Layer 8 of a small transformer language model trained on English Wikipedia (11 layers, counted from 0, width 128). Numbers have three digits each and are written without spaces.
A neuron's activation on a vector x is GELU(weights . x + bias), where the dot is the dot product.

Input weights of the MLP neurons that the questions are about. A number n stands for (n - 500) times 0.0032.
n20 (bias -0.113): 844580704466416675490384431262487606290427410401686635388592447444497483654347527541507377433600534541580469440573583316558362583668483459540583469663484629390240387659565517566651363600347354573568456640524581596436600679431410490524490500517623580546507568248230399369577572556414297627503490593513304352528593601521396617637459314497500604600355651607472349469500444626600628265482
n21 (bias -0.251): 517411556361659483735524510532211335317637680500603479536549557557521563559401413462514298736601845469472404377671479549559283531507692431579461363430539661741489461521336504422486497266310546521664420437493469581469616352535426381377517362598514465562592576618437476533643294534416482615517461500575503429500451629318324676246587598458496690351553346735634514319569372524440620337500
n42 (bias -0.234): 396531577510341533265430413568608778381645510580537325480387536408540543570310400560559416651453672616568500582486483473513544450391460586441389449570597619687331369573410463684577500644544408514378527643675312497543564701412561463658319571500314123524418576729466448337579573333565589396588338473516484503668311744607546568425424564620472537396527480460490390580636554292379586533422
n51 (bias -0.070): 506375523512524424524541272545544512488509467400519509440750432551471485570562462442494640533447457500432482597690568393485333556250377321511424420500412635585476470364500664589541436497538464577602442529526624658362491658379588444329480483503619583409387583422326357785542564581610548327548524568397452539500459597383465432362364482555458338245535550409556573684538363564488481610482
n65 (bias -0.353): 434659295620700465599311569369474507517598577582710608514373383546521680452482555411616510798462586476641560368489378390459643576546341667503392514309396640469584326274500465366760376400650409468575500572459274393300678360451598549514503272364521504425623480595469571616465607560477652375534580462626289443479584346465494490504428671459853556371521614479235486445517672531472553459489
n66 (bias -0.484): 468645425532275375336475378762459555493406590729500439689422455321500222571442529567592332518547493440384504566456399358464493493540614616322547453473577380682341603327575611336479439454421467598688667425500511593504346321572525464414444224719418275700362466515356647630482407572490234507598407500619514548526432622808451445639574723454563540533568639539532600782323649496381480262500
n90 (bias -0.178): 484420565500394480533355575530420369516428576618560750477552484513458532262513549458458663447454332700344493401709543442597569415467386635414487651509302478451697684439656422669393533477582513427589358292439487710577618580625484552634275509513584705453576482543408376385433461519743473617297556647433494467540326559359440516543306399448550326372654376304582549389581523455572543367370
n135 (bias -0.124): 562468512597457671722631648421467376450488354548575461635620398548355512356457694469634508460418465488607413302385414523543876438456224492477660264463420706488520340362519691548504644566618417544427558543531569691710410477162598324527519398418403480734722654635382618768460632377560357530667433379404869488380445411570347814504392383326436469217343465438504422613612492689386611411575
n145 (bias -0.145): 223481618393423557532528599341425284707555500401404455374604632471462611303642370481616637588414670639464281494494455462500561484406589607460360481700485411573336431437506261468548544525574448755464648513506443457500561500458551522548575313593645668576730476503465413655207478457568367475509545423562515520487349482229430429653544538506602487599535471465638636535497707418391491494545
n165 (bias -0.249): 428289507592634428453411633354745540489551565496461460533425562518421518464623550358599636610654415447431246395351450568557478400635268729454443435262376452572514338595625324347511261521507438515463592464348408607605460429536428705532697334633279445281635598529749538664709439593555515441538529604626382258507486588522569500346525651521581262559612586683496443636368242373500524724303
n199 (bias -0.238): 401673416487623679542468474405506658430510711613432542441459633457503407625377379510273279588442456516591558572415545322443516391461391503422583577482536291561671447497465494507423637292555672572587443318405617457528523349419532487671424540429354402483585545389452400695251465571454614646566561551553599372680290709487450457343538481621273442553690375673500452478456578494571698417536
n214 (bias -0.285): 682537409543460370541514681437366671564420324335537562507745651548784749656269666730439540433562668496515496493445580608417511395530420557535558376448385552558752344614482355552638666446489526235449543514436335364489536282474485616569429525387403401617788326459420454493418750570518386595631515504493423359429500548533464363452543453027537650695507554529368608399403662432350600554518
n235 (bias -0.240): 762532374683472587255676664255665629675612592540417493369452584479486500587338285296442399300713548462642479514397335344451458444589382651452479553460340423608451647596632458528493552354609539433359472382414441517459633387514433409549606503640299571431620402457679432370222670460554468409615651598548726236386588711598564591393459493666324475464532650521489583420469620507433533410436
n251 (bias -0.240): 500307586594461473446541672428607539535586383497562470527386457415473400612276423562582488582414442591578341471608583356671550408615562465662500500655337398473497567468745536518668353408416425250625582527483462531367506363515452473557616500583468422433485380642595309435367482435589464532350643369584549615467387312536395552400556390403521583555467491610440471562485464442619748559379
n255 (bias -0.277): 555544488427556482513366358506477525509392456649675426306598651343509405761593445725406463481441552595606681500428630570635423525447525397629559388620304506577441462382436444506739408558612291478448503622388676651370574555534379602519551455435378422433472396484574605559588433320446334610434355364512554472758466363457475619428555469543506565516475488522401589614582347375327594595556
n263 (bias -0.218): 460551363568547500485521622657442448475489238448652587518368451522525618622620468539642453482083404667387402493788428386521489572485425564314414373439480352514457544319572471770475636529569518471530354482535628407233720387478688374417334521464354496370485385811565458455621471341573445667518518468542403680371460612540385580522593482575485493563276496565460486833308369287467428753361
n264 (bias -0.206): 631599537617463540315527345637602590361612701538441723466560445493247554393629500417474279696406321603503731543490459733456578419493523387388500619586575474433415717556567473380399450601592350377513413453450371765395470480629628399534421477362313507472620491438382474513644312535390353644497662659549455418417598646409611324497393493450562520127558705436520624534460469527446612457462
n265 (bias -0.221): 543647516363467317463364552400491621277467556405488444523633487487576533448391709666581399463402617481580586484503556367516375303350520536510388474562331484526384503387497559617415252290629543627497578745645581500481388606487563424675581351451585613690623485513530378472440487412481543497363622520535452634735553556572386544316529484353682421537523546516477624592110374494223587428630
n283 (bias -0.188): 469433569335310469462299560459574561447582595374684260592497415545544344697620409478392475478406500543481433586586525593394484547350419519396387336649386572600566744336609572561578534462462500370303547516466392557377456503702557575494417567500575564636615553439585503395641384377424551454543689632445645468542692610406440600474363619509423582270576437519550572666199560565497569472363
n300 (bias -0.254): 549446398396453714467441543567366490234507353650696464527565767450724464582576395510620369534589545432400613529493474454569602622322497487474312401422509573411553439581418639677510346428593180560577604461519620529378777516444368328672500386576621390667413454741444503654689441434398473462311569308481532500507364622520521570409562401536442374541583589582364500392464377497371462634574
n316 (bias -0.341): 576433535370570621465421390394543408323570591364434615563401540419538562500395359449480445405465636517514479625468392435565524200482431605304704323572555570286448404500411400479738796786462580546597462710503544477470399306535660500458456387458476532507444494465333608579475645430490468446618788327639310627422483353483487594373534237476681577536521607535472235710534307480677677490616
n320 (bias -0.349): 534611524476431486187459558535669612611693486465591404441402497458359531630459486507348370465301372530330614570573634639493449442500442500293524500513749372705621412375745665500780449490514427462529303548719389599420359325169497486418335497500364583628625449510514527555636630543477517566580359304570464678591634646298372318472398572425398627443486613510455582551547510534703435503472
n339 (bias -0.242): 730483388288524537414433669472118295687589657545426439431379536420405460493500540527537321500439470339366479517565636641419643689552557647454480394416465373419609333547500598462595611541544524569538631513550356549450649397520418493469510389415453400377603516700435596558355338247415317323757636490788490420593483487442571398427661629423476459461657568595442493449510620437544259631541
n376 (bias -0.115): 581374517277687480555483527401475538603615381791405466507593749517631427691297503527444500349413507384500551497500470470557682567599527507228346514538390487580612438417427597520490373520612503303440666433460632400510507507541527463483484409554350463302415699637476490596524734545387333354569493594566419370445446637463528617685447510737286595521466443577456407319267347613537729699657
n390 (bias -0.392): 743443377476600465214507437428493309566567450319436479354577473805620573518379468587337416493644566601611699620275278591759599296500346372627363560383286827405500345500475496439426244479461429457628371444683462585672507628397482525511597476691566325398386411504440548570568574500571425538671553638524588557414553553570529473209270581587504542467574518528482441612493539642504437611403
n415 (bias -0.327): 403398669464210557416500407507351460535644572633589496726532455423827418707438350525542593500317518454536489521489514670443414479562439454521389720422557325815417452444525583642379550586453348518396475461504511597374252810374622654432419241363372416366427584547601605616496700404538292444458633712598469573452341588320490385577553593621703406433504314597518322325518518571496663411639
n428 (bias -0.129): 480486450470514744534533510575271583596375330545423591612380506363470483416354473530308420586373341663459531624483557470457520748520487450471483544627619461263777328414306476694620420597317524527704563557325560671520396375436476537426477380608417575587490550309463408324503517632649538533386362645595743479586605500426518263644669591510538530604662366396446590590384701454510532530377
n440 (bias -0.236): 272305439680583461431405468660547420475288432504480414685592607424397528472316571282725418300582366422478677563587539553663307390391333402364311468537550377450626610535425414536532386557812662598547500447412359617507707458550457489582293589486670392581514590471446573517489415685524442528608640568371624398729668338568559548435472532365339403330396631500389369472433785539690510556174
n475 (bias -0.323): 591363372366544604507443534401583493570581384354457415438497526421760624456517356423600557459578576587565445480562564710668497446373446497747385405561226481379537296666500220572530564641452394414617520564477503584332456487391649591368411448500366510594476462510751398516310604545510558722552354514556461517583619548466589301497607534748587280545436423689202409443563319487375638470366
n478 (bias -0.348): 743588551475617395231636424500579262525449383474470343437536671341761604475734475521578569607333536400302551482566467270540493402599356539617529679373311424543653548432493529574406507442515295327388496594226486472482358600453591674482585528820478548440489588644427588459622406517633309518599620525837587507630558593282536560360324377730388566414540356529482442366453474686271555439408
n481 (bias -0.392): 559433392545514649401545437656493489352630584381541598535652587628598472344479299603445288397493514645511542320479615403306395524422451657483521780444507603406451603534607479631281711611444359571441734611558236537357594623395248402381507477612524429410553575574469459696536410533513419375625542294647446301692703395469462652432593469403586651471360302618637292538545440706479394428337
n497 (bias -0.072): 515509556673701523450399587387627500394409479440388459444387635324418500500547268494546439583582457338698388344547398335332675564479651489608611641547593452439427354589512500503500422500465473429413422578586543677443655646512684474439451486488309476681373473497635557694420311548593530545557576395497528509455479580518380483455555450546494459669353422599421413468642485509485614644509

Each question shows a token from some text and the vector x that enters the MLP there. A number n stands for (n - 500) times 0.016.

".": 530568758519462476481515531497713461517422525548291470571544331535451395445501374523489599376375480495413428570360380664526594719557554575621653350364630629552489437451522464482435457409530553569250587358372601355562512597441489554488859518503521530443533319390598398501502424613372550575446508537399483507479518383439588589473522528454561512467490616487437487509534467448574516531593
The neuron with the highest activation: n165

" us": 520405579334623593519642491501601455443427612467208575425509347573511345465469358579476510455467474337572542697654419451478484717523617498609567402371601513558547592465605550658475607487645453519416546486437535390468535659492479353635552643431486447538559229603519479484603416462364450582471573400560410646351603377507660480368491534450427510511493552479412525462591530480447384399484
Which two neurons fire most, strongest first? n339, n300

"ess": 544490727284452433521700512589751546490575476503391461497502514519505352523337461535414534386496522343385485613550593535480395702536536563565608474288648684559419515506521544655510530387599427534284529544414495382543392482472521440564506603620566565494452360524517424433671506557494498685339488306432366598432697397524519543522406615419449434452526472521467604491443516477462379489553
The neuron with the highest activation: n320

"in": 611511585607502497579574473487609533537370556501247522525625503535546401522540489476544627461510539342481576607425556576453501548658630423573433274408762684377417446488508524516536437443572513480528392651386565356590569489449509470410485630444465513378446335425504333406583553655445500577395434599356373480471349413582620445510381653425534568513505509512398623501571523645602421363491
The most active neuron and its activation: n20, at about 6.5

"d": 500543614453558565499572548500687525521596473531277543528439294568560424455416484481436416445562691523473609695419486582496479599500409532536581374355544673523476456335453502660478534400561586591456468433398709262587566525551597508414593676477448482472400419401450547391657463613536521570404433471409240498453429423479617507437396594566591501440460509476498742459507485713528384385384
The neuron with the highest activation: n390

".\n\n": 575484622445510473508428568478669514567472598609307498547448416480472460424450349570461552276360533476434451504453446665594573716545621501632706392399654599597424431510573407505428447471570578544368488512380543379589565561463442584499864555429501534454396263395642419524459365604309538644439555543474447565508483387476573539498497466398545585566472515403407531582492448423491428479630
The neuron with the highest activation: n255

" as": 596528580435592483587572513544669433523440549445268428591571312626464203384569448570461565431435531302489424530578458460399553548571666590721495393425678542485505499551525633569435567527624498618495541507365584279442342687445509515519680524467473418382514270572547557443523462575373578597284525482505543614527600335401578505429479485423481553467465563508475654405492481463558471427473
The most active neuron and its activation: n478, at about 2.4

"r": 527458672587581614435514557501685630529517531594495483570419521495574363543400403435549453471384394532498408581596531506454589758353656466494485472349608659566561499467593595504422449486610436571439558561358704309654414640613509693551534531416534482460327487476462513377597561495401489558442563482319306426369452380441561363460379451538357477641449507561509513541499354549533421354509
The most active neuron and its activation: n376, at about 9.4

" its": 573542610421510462482619514554635475485393606497384498422588307609375246549582439506472570472471542421331532541580453544514554588508606516791591345439551482548470582202497508630465511502574560508504578418426476441545517613603471498576428692488477454438446302522464395395464481622556576645293424665451427476500490450463727388458423440392590563482519543465388475442583521517624406471591
The most active neuron and its activation: n90, at about 9.1

" a": 572557814487654550531585517536629512485447627477331504497432436571429250493588503465427591430318523305418406555490432485443535616677633621727572399411588544482482510335569498591509511510626491477504553491440631436463542666518608460596408613424558383405409297558490426362525455557499552554485361398501446479421564363495529479466521506377524524517533496585383397438671466432572385462660
Which three neurons fire most, strongest first? n497, n251, n339

"c": 449475667440485631571579618678520463644605580479221639494528568510431407491430590499463583543442576474412524599622648538480528558548583512602433413398674574509363492514525455558439457345667590630481547427398722278617485394478565418449556513501546548410364512496507528357584346658342535416532546458445431479437521371538617387413350520468455506610409529414452486446370505514527460394589
Which two neurons fire most, strongest first? n376, n145

"ction": 499443614446396579595659598332617496514560631519193555392658303547525424457442435572532486539394477300456523593609489456452561544511610656563514363399480725552357587429483645586478490349582539523454490473403513409490424555578557551584631609455562559604411426502508428410442462565388726668351471481392301513501489434421604599435437522572599532433559468487423611459472537562415329408451
The neuron with the highest activation: n265

"f": 542385435556492489594547576472667518641454604461295555566480363556537293530456527511535567493532622463320417576498524475445609761541604671596617454425591483473415477381500549589422467481675567491427532439440615287573443567524449452554417414550526618411466529367447292362467569526382577583273466497485382498516361333592607423471524457504430559543505621571407604580438543594721431297559
The neuron with the highest activation: n66

"ed": 495474498381436672421554589467688514493618610483385478430576411585513414361557360569547547531541557442606336575521593549434435653490530432673637443277724636594506512515496455547516589466469446529465541394467449423361497705523485457432521647439491472564386400464410369391501564568506685687455435428368338558555588433533480639511477506344495608529525383566452613422519345538389321551443
The neuron with the highest activation: n481

" of": 639564592519586442635478479531509530618461540514354498586638282570453343455494373506475477419602601392345438499651623598549500510511515480633507392308598644493610447459437551657404525512480696545494497440442523379643443677518459525506581595452313394432427279505467482361491429521371592547302372534389435460438408505436541545534552639456535498522481651496409583500671400608489495476525
The most active neuron and its activation: n21, at about 5.5

"s": 529473664448434561437472487502639543421509542494348461422636435627527301413443436680552482444558588415457452644437547530507445683532680542707611464315528579560464523435513537620399471510532471498418637453442490203535475636507513392590535635456717656588449377465464374350553517597378445589417430252396425515469563295428624537530417454465536544506515557500441598453489500538523435555466
The neuron with the highest activation: n20

"i": 485497604416528567620485509583772467470590528505394617582672450570481400468538560476448589478544499432324484542535618468588558606453558498527572363306637656513496509470499442551371511469620522489386499569288627290746629546608413384563540580459498496538359471446616433357478362679290586596416501497516348334499313302473593348409436589482501514484588488551395492529521549511605369501487
Which three neurons fire most, strongest first? n165, n440, n90

" t": 481545467444546567507611580430692560522480578579260547500396360571429416586551448661482483529417454316495484621531534592405458649606526542656398378322604645525503332494623405651442440550622595399518574549349614397468371510537484379556631662535511404372439404453526365409540449488430556624411448409545400422543553401562671467487548564439559601525455343601388468549538392513702430522464
Which two neurons fire most, strongest first? n165, n251

" d": 532509558492571509589587512562534435417640439511172589533543569551535403436488432568452560401302555483426400586467448499445463529587548472641466290334705770679452474413493451633371511549723571537373526410396618384647512522474495406418578580412407401473415486553426504551496434631505560502366570390451445531401564446596607505486475496420531517658587430569448680566534463533551434429434
The most active neuron and its activation: n263, at about 3.6

"ro": 432497651553545583596498468566671460617496481477300545515653381512451384464530447474524577508478587314483465636530548536478489555570514566512564267453639571460419514350462463574489522641528504546458541599216765319704552555436415469465565661409469518437481377514575374397500268669329530480466500484514460543517404427561715349455400570574596526511555445487572607438507475589435384408489
Which three neurons fire most, strongest first? n145, n51, n428

" and": 524615589521465434510553486579654487518496563552355536589723290644535238519529353493452592408400599359440394572445419548503501592572592563747567414391682671623544415442482437493457563512508554567508548411306544303527562616415393440504681606369464474451356460591469543385490439658424561554255546457430494439413527359455547420462493523485599492491419534510420508500644551475589572489431
The neuron with the highest activation: n415

"oy": 582445734364553618583564590502604526517514598538313599483554405487489408488497509517500483480602542391510464623469534587493415633383508535611696349319603645407490572485466583581475537413447493496225541473427600236611411572378497540607571550645451560457524378438476511453651380571336476628431447450489405654509701336457631466488496500401458476578458364478622595383517549491381366519482
The neuron with the highest activation: n478

"out": 493587546365468567446535444436687513571527616574314475588566278620554258495513273493492520403568513351688457516567555497504525560443541485692722505385625436554403497475536452568420556499540386444531666551448532438493462542438378553506600575462527468475384334576484552428563440652382519659425367400417545568445583250478409526602623536488483545432529512496395554448496401537553402517693
Which two neurons fire most, strongest first? n255, n481

" f": 516553511367560426472565544525488551646467607546345469432486409562500299585477387463469519610405536415393437519487479559431591659549544595607615318476659623620468541469530510611493497537724518400390534488367642358423388570594416487606624684604413535539458517397512320399388503560404620585243466515355354483435309398581655461444487494455433618633562495529415522527533508579706438365523
The neuron with the highest activation: n199

",": 572565672489460328493556536516589502548511544539387525528526384662506289411580292483445535449453614450542570529460340523528548629430595647715565279282667610520586524434508492529471490549521489625448462501311608343514568516457453370482745594424519515467334461485523441445494416623415543566428455439440604531434559318482580407439551514458510522471534550421421513455721457559592527507465
The neuron with the highest activation: n390

" The": 534622689460558431506546601493567521539506593415481644462495279557456250454568472517485556482464581407424534529562579514516491588575615577536638354340493624576501483432551449599486590422710472465578484364366533432500494586583516488507496422533514471398361329547417314420490444608496635607319456606528530485507519515502615388480616388409575498451468556407390387529598390418510477559578
Which two neurons fire most, strongest first? n90, n263

"ence": 647569623372446637563432540365605570571489580551272564485638508579478366495432485612487449431519538328288522650562620497537455608522517581748637358344587657575427575546425599587415475442501473578363611514380685383580376555498562472555496539474613544538401293455444507393340432672252568633480481431359438509493478408483603468480482419546429474471523478487490481466511584551486425419553
The neuron with the highest activation: n20

" n": 548441577425537441524612546474611557508530548572364549512566260633449385389502423485414543577521393496455479560634474534407549659514600539572412383453746776572437417557438502446439451557774520459485587500526529417501535605550437472493550629476462551632480381492497363323438445537337553637393481505408298485483316290636606389634533381412590480664579471507411532421621468590486383338560
The most active neuron and its activation: n20, at about 3.3

" with": 436532722375541543530542463379648484526493543484347545508572233622519338498485312486508482409443639319480326669503511556582429662528526476754531380446558537576583458553503648588407540481568499545405573411459581371588485581403521569520544579419478414429435270508439538410461486601330656694367406513431465620494553294385618445503604568393481523597453529436478483435602544534706405563541
The neuron with the highest activation: n415

"il": 484460535448659446555497504465605527543464568490299537609512327520556443420523501605581538585497588323511544680508531542557562642575601639582582444304556657475270535354457490467495617384578483495456558560364595384532505616571458643455554590569467475553392400411502424430529421636521504654431506429469319500408402420702453443552501645321489454578545521470458446386450390618576169361564
The neuron with the highest activation: n66

" Col": 562667610540460541391494479517578474619659578498320499583565363490531441449552500510531520549396511463536572547586571632420528518431672520599572327361795711552491350459567609487452503514547562482359459522424471370524551518578476498406381640484436461441457410401558420338521395559332515674483418490305475467402577362480694414503460552512567579629468454296502432423600496613450508370641
The neuron with the highest activation: n264

"ver": 484443597382433470456762553547617499513556403483318430411467356488476512566455403541512541509532460406436537652516562491475579705528584435582586398307633729513514639545481547688467490427562508525383561486499517384571526540579402574578569752600483471504487361522437507442664406508465634735385340362430463544503532380498710498472559508502396546456442438353385566461533447572429261353477
The neuron with the highest activation: n300

" L": 538566492458493437604543478544601523442651718491275500544518398449544390474583377606504536406397541500488594674366530662431534512536685486616638293373751623521463492441497548500418517575715545386478497461413460437547453600632436533458581589472478572500399392448669409360479371571355521608266443453482384478418505307541655526482461554447589556540523457426477534441571314580651379434532
The neuron with the highest activation: n264

"as": 460396659474544556480502473584597496552416577453435529477658481537440450480480328495549594485470621321517701559472662511435476576569553514647489310390673627575477449458397502567505433550618562529337520457283613367729533537506410439516550508438555556472514393479510589442482375683464437485521383504422483463448439255582727326330407604486428393589462544554498684483544506533545404443537
The neuron with the highest activation: n440

"og": 497486514573482540462527575629593452527577486505310504473421400342722556383549474493498592553392516311388547726605472523410545673572564478677463391361670718600441491473426392605459547448560537558409531481369454280708541474572549353561519555412456472409476478515493389402572389596438624497512538543523417476489551457568711490329563514591467638416493471422507559491404516533511272416516
Which three neurons fire most, strongest first? n478, n42, n339

"em": 532591646443569466546491628478695505506592631490398560505542538466600450370487506517541554464413490346518600668517462646564483607361592504762591528358573610498361457519440511422449517516531494539367648478395506232500451509490515567672570689659550512379608328506470534337529471539359511622352580409477366558604450308392653501472517463435454450613440444467355414432486367542447356474447
Which three neurons fire most, strongest first? n478, n265, n475

"ell": 493432577411526607558620522607565477512549547583373563562460334576610311515489439572487574427593509541386557680514517436558415632528609485643561249360685695489546643453532563643496453549517459575249542581318495380612435572495491413575502536463628537419495405470542416472477525618333490553467567475471210500389498457367696477509421640463507458480442436509463527521434541593468304397461
Which three neurons fire most, strongest first? n283, n51, n481

"ug": 527470567478457568485524618480617527472526580629320527478685345439598468474554461400536621426450466287358610693549590517411510516549575440638462365391757647508353348510491499510461448555593560572458460498343649363675518532449486351454534565470410603424504539479466463443523499697371521370430428537488414518511382367428741372344512678475524621553450480547417551477585505632467341502555
The neuron with the highest activation: n51

" g": 502447467347512380509639687494610548522510491557225527487461327510493397539584385574459473576380483394459431654548596594427529742571485665671393280417688593569480516471469417569469542480734549429384569484491523388482542618598479504512551694460570488579401460489500484463443393479375629558369420525391364449504409340508612372480559515455552598500617461476563507497550528492569292409598
The most active neuron and its activation: n339, at about 7.4

"ot": 524474466328508458569523583424610531611444593518365532626568403489554404387466531522562507589468600350481650627420513551445628602448496505603446353371639759396329484375514423591477553451604534452520524482383489151593579532394528602528530508472524511464439409437568412463502486510478616593475370582365536426427462532587673370501501568457590454613632409483382551494480563644445379408689
Which two neurons fire most, strongest first? n65, n214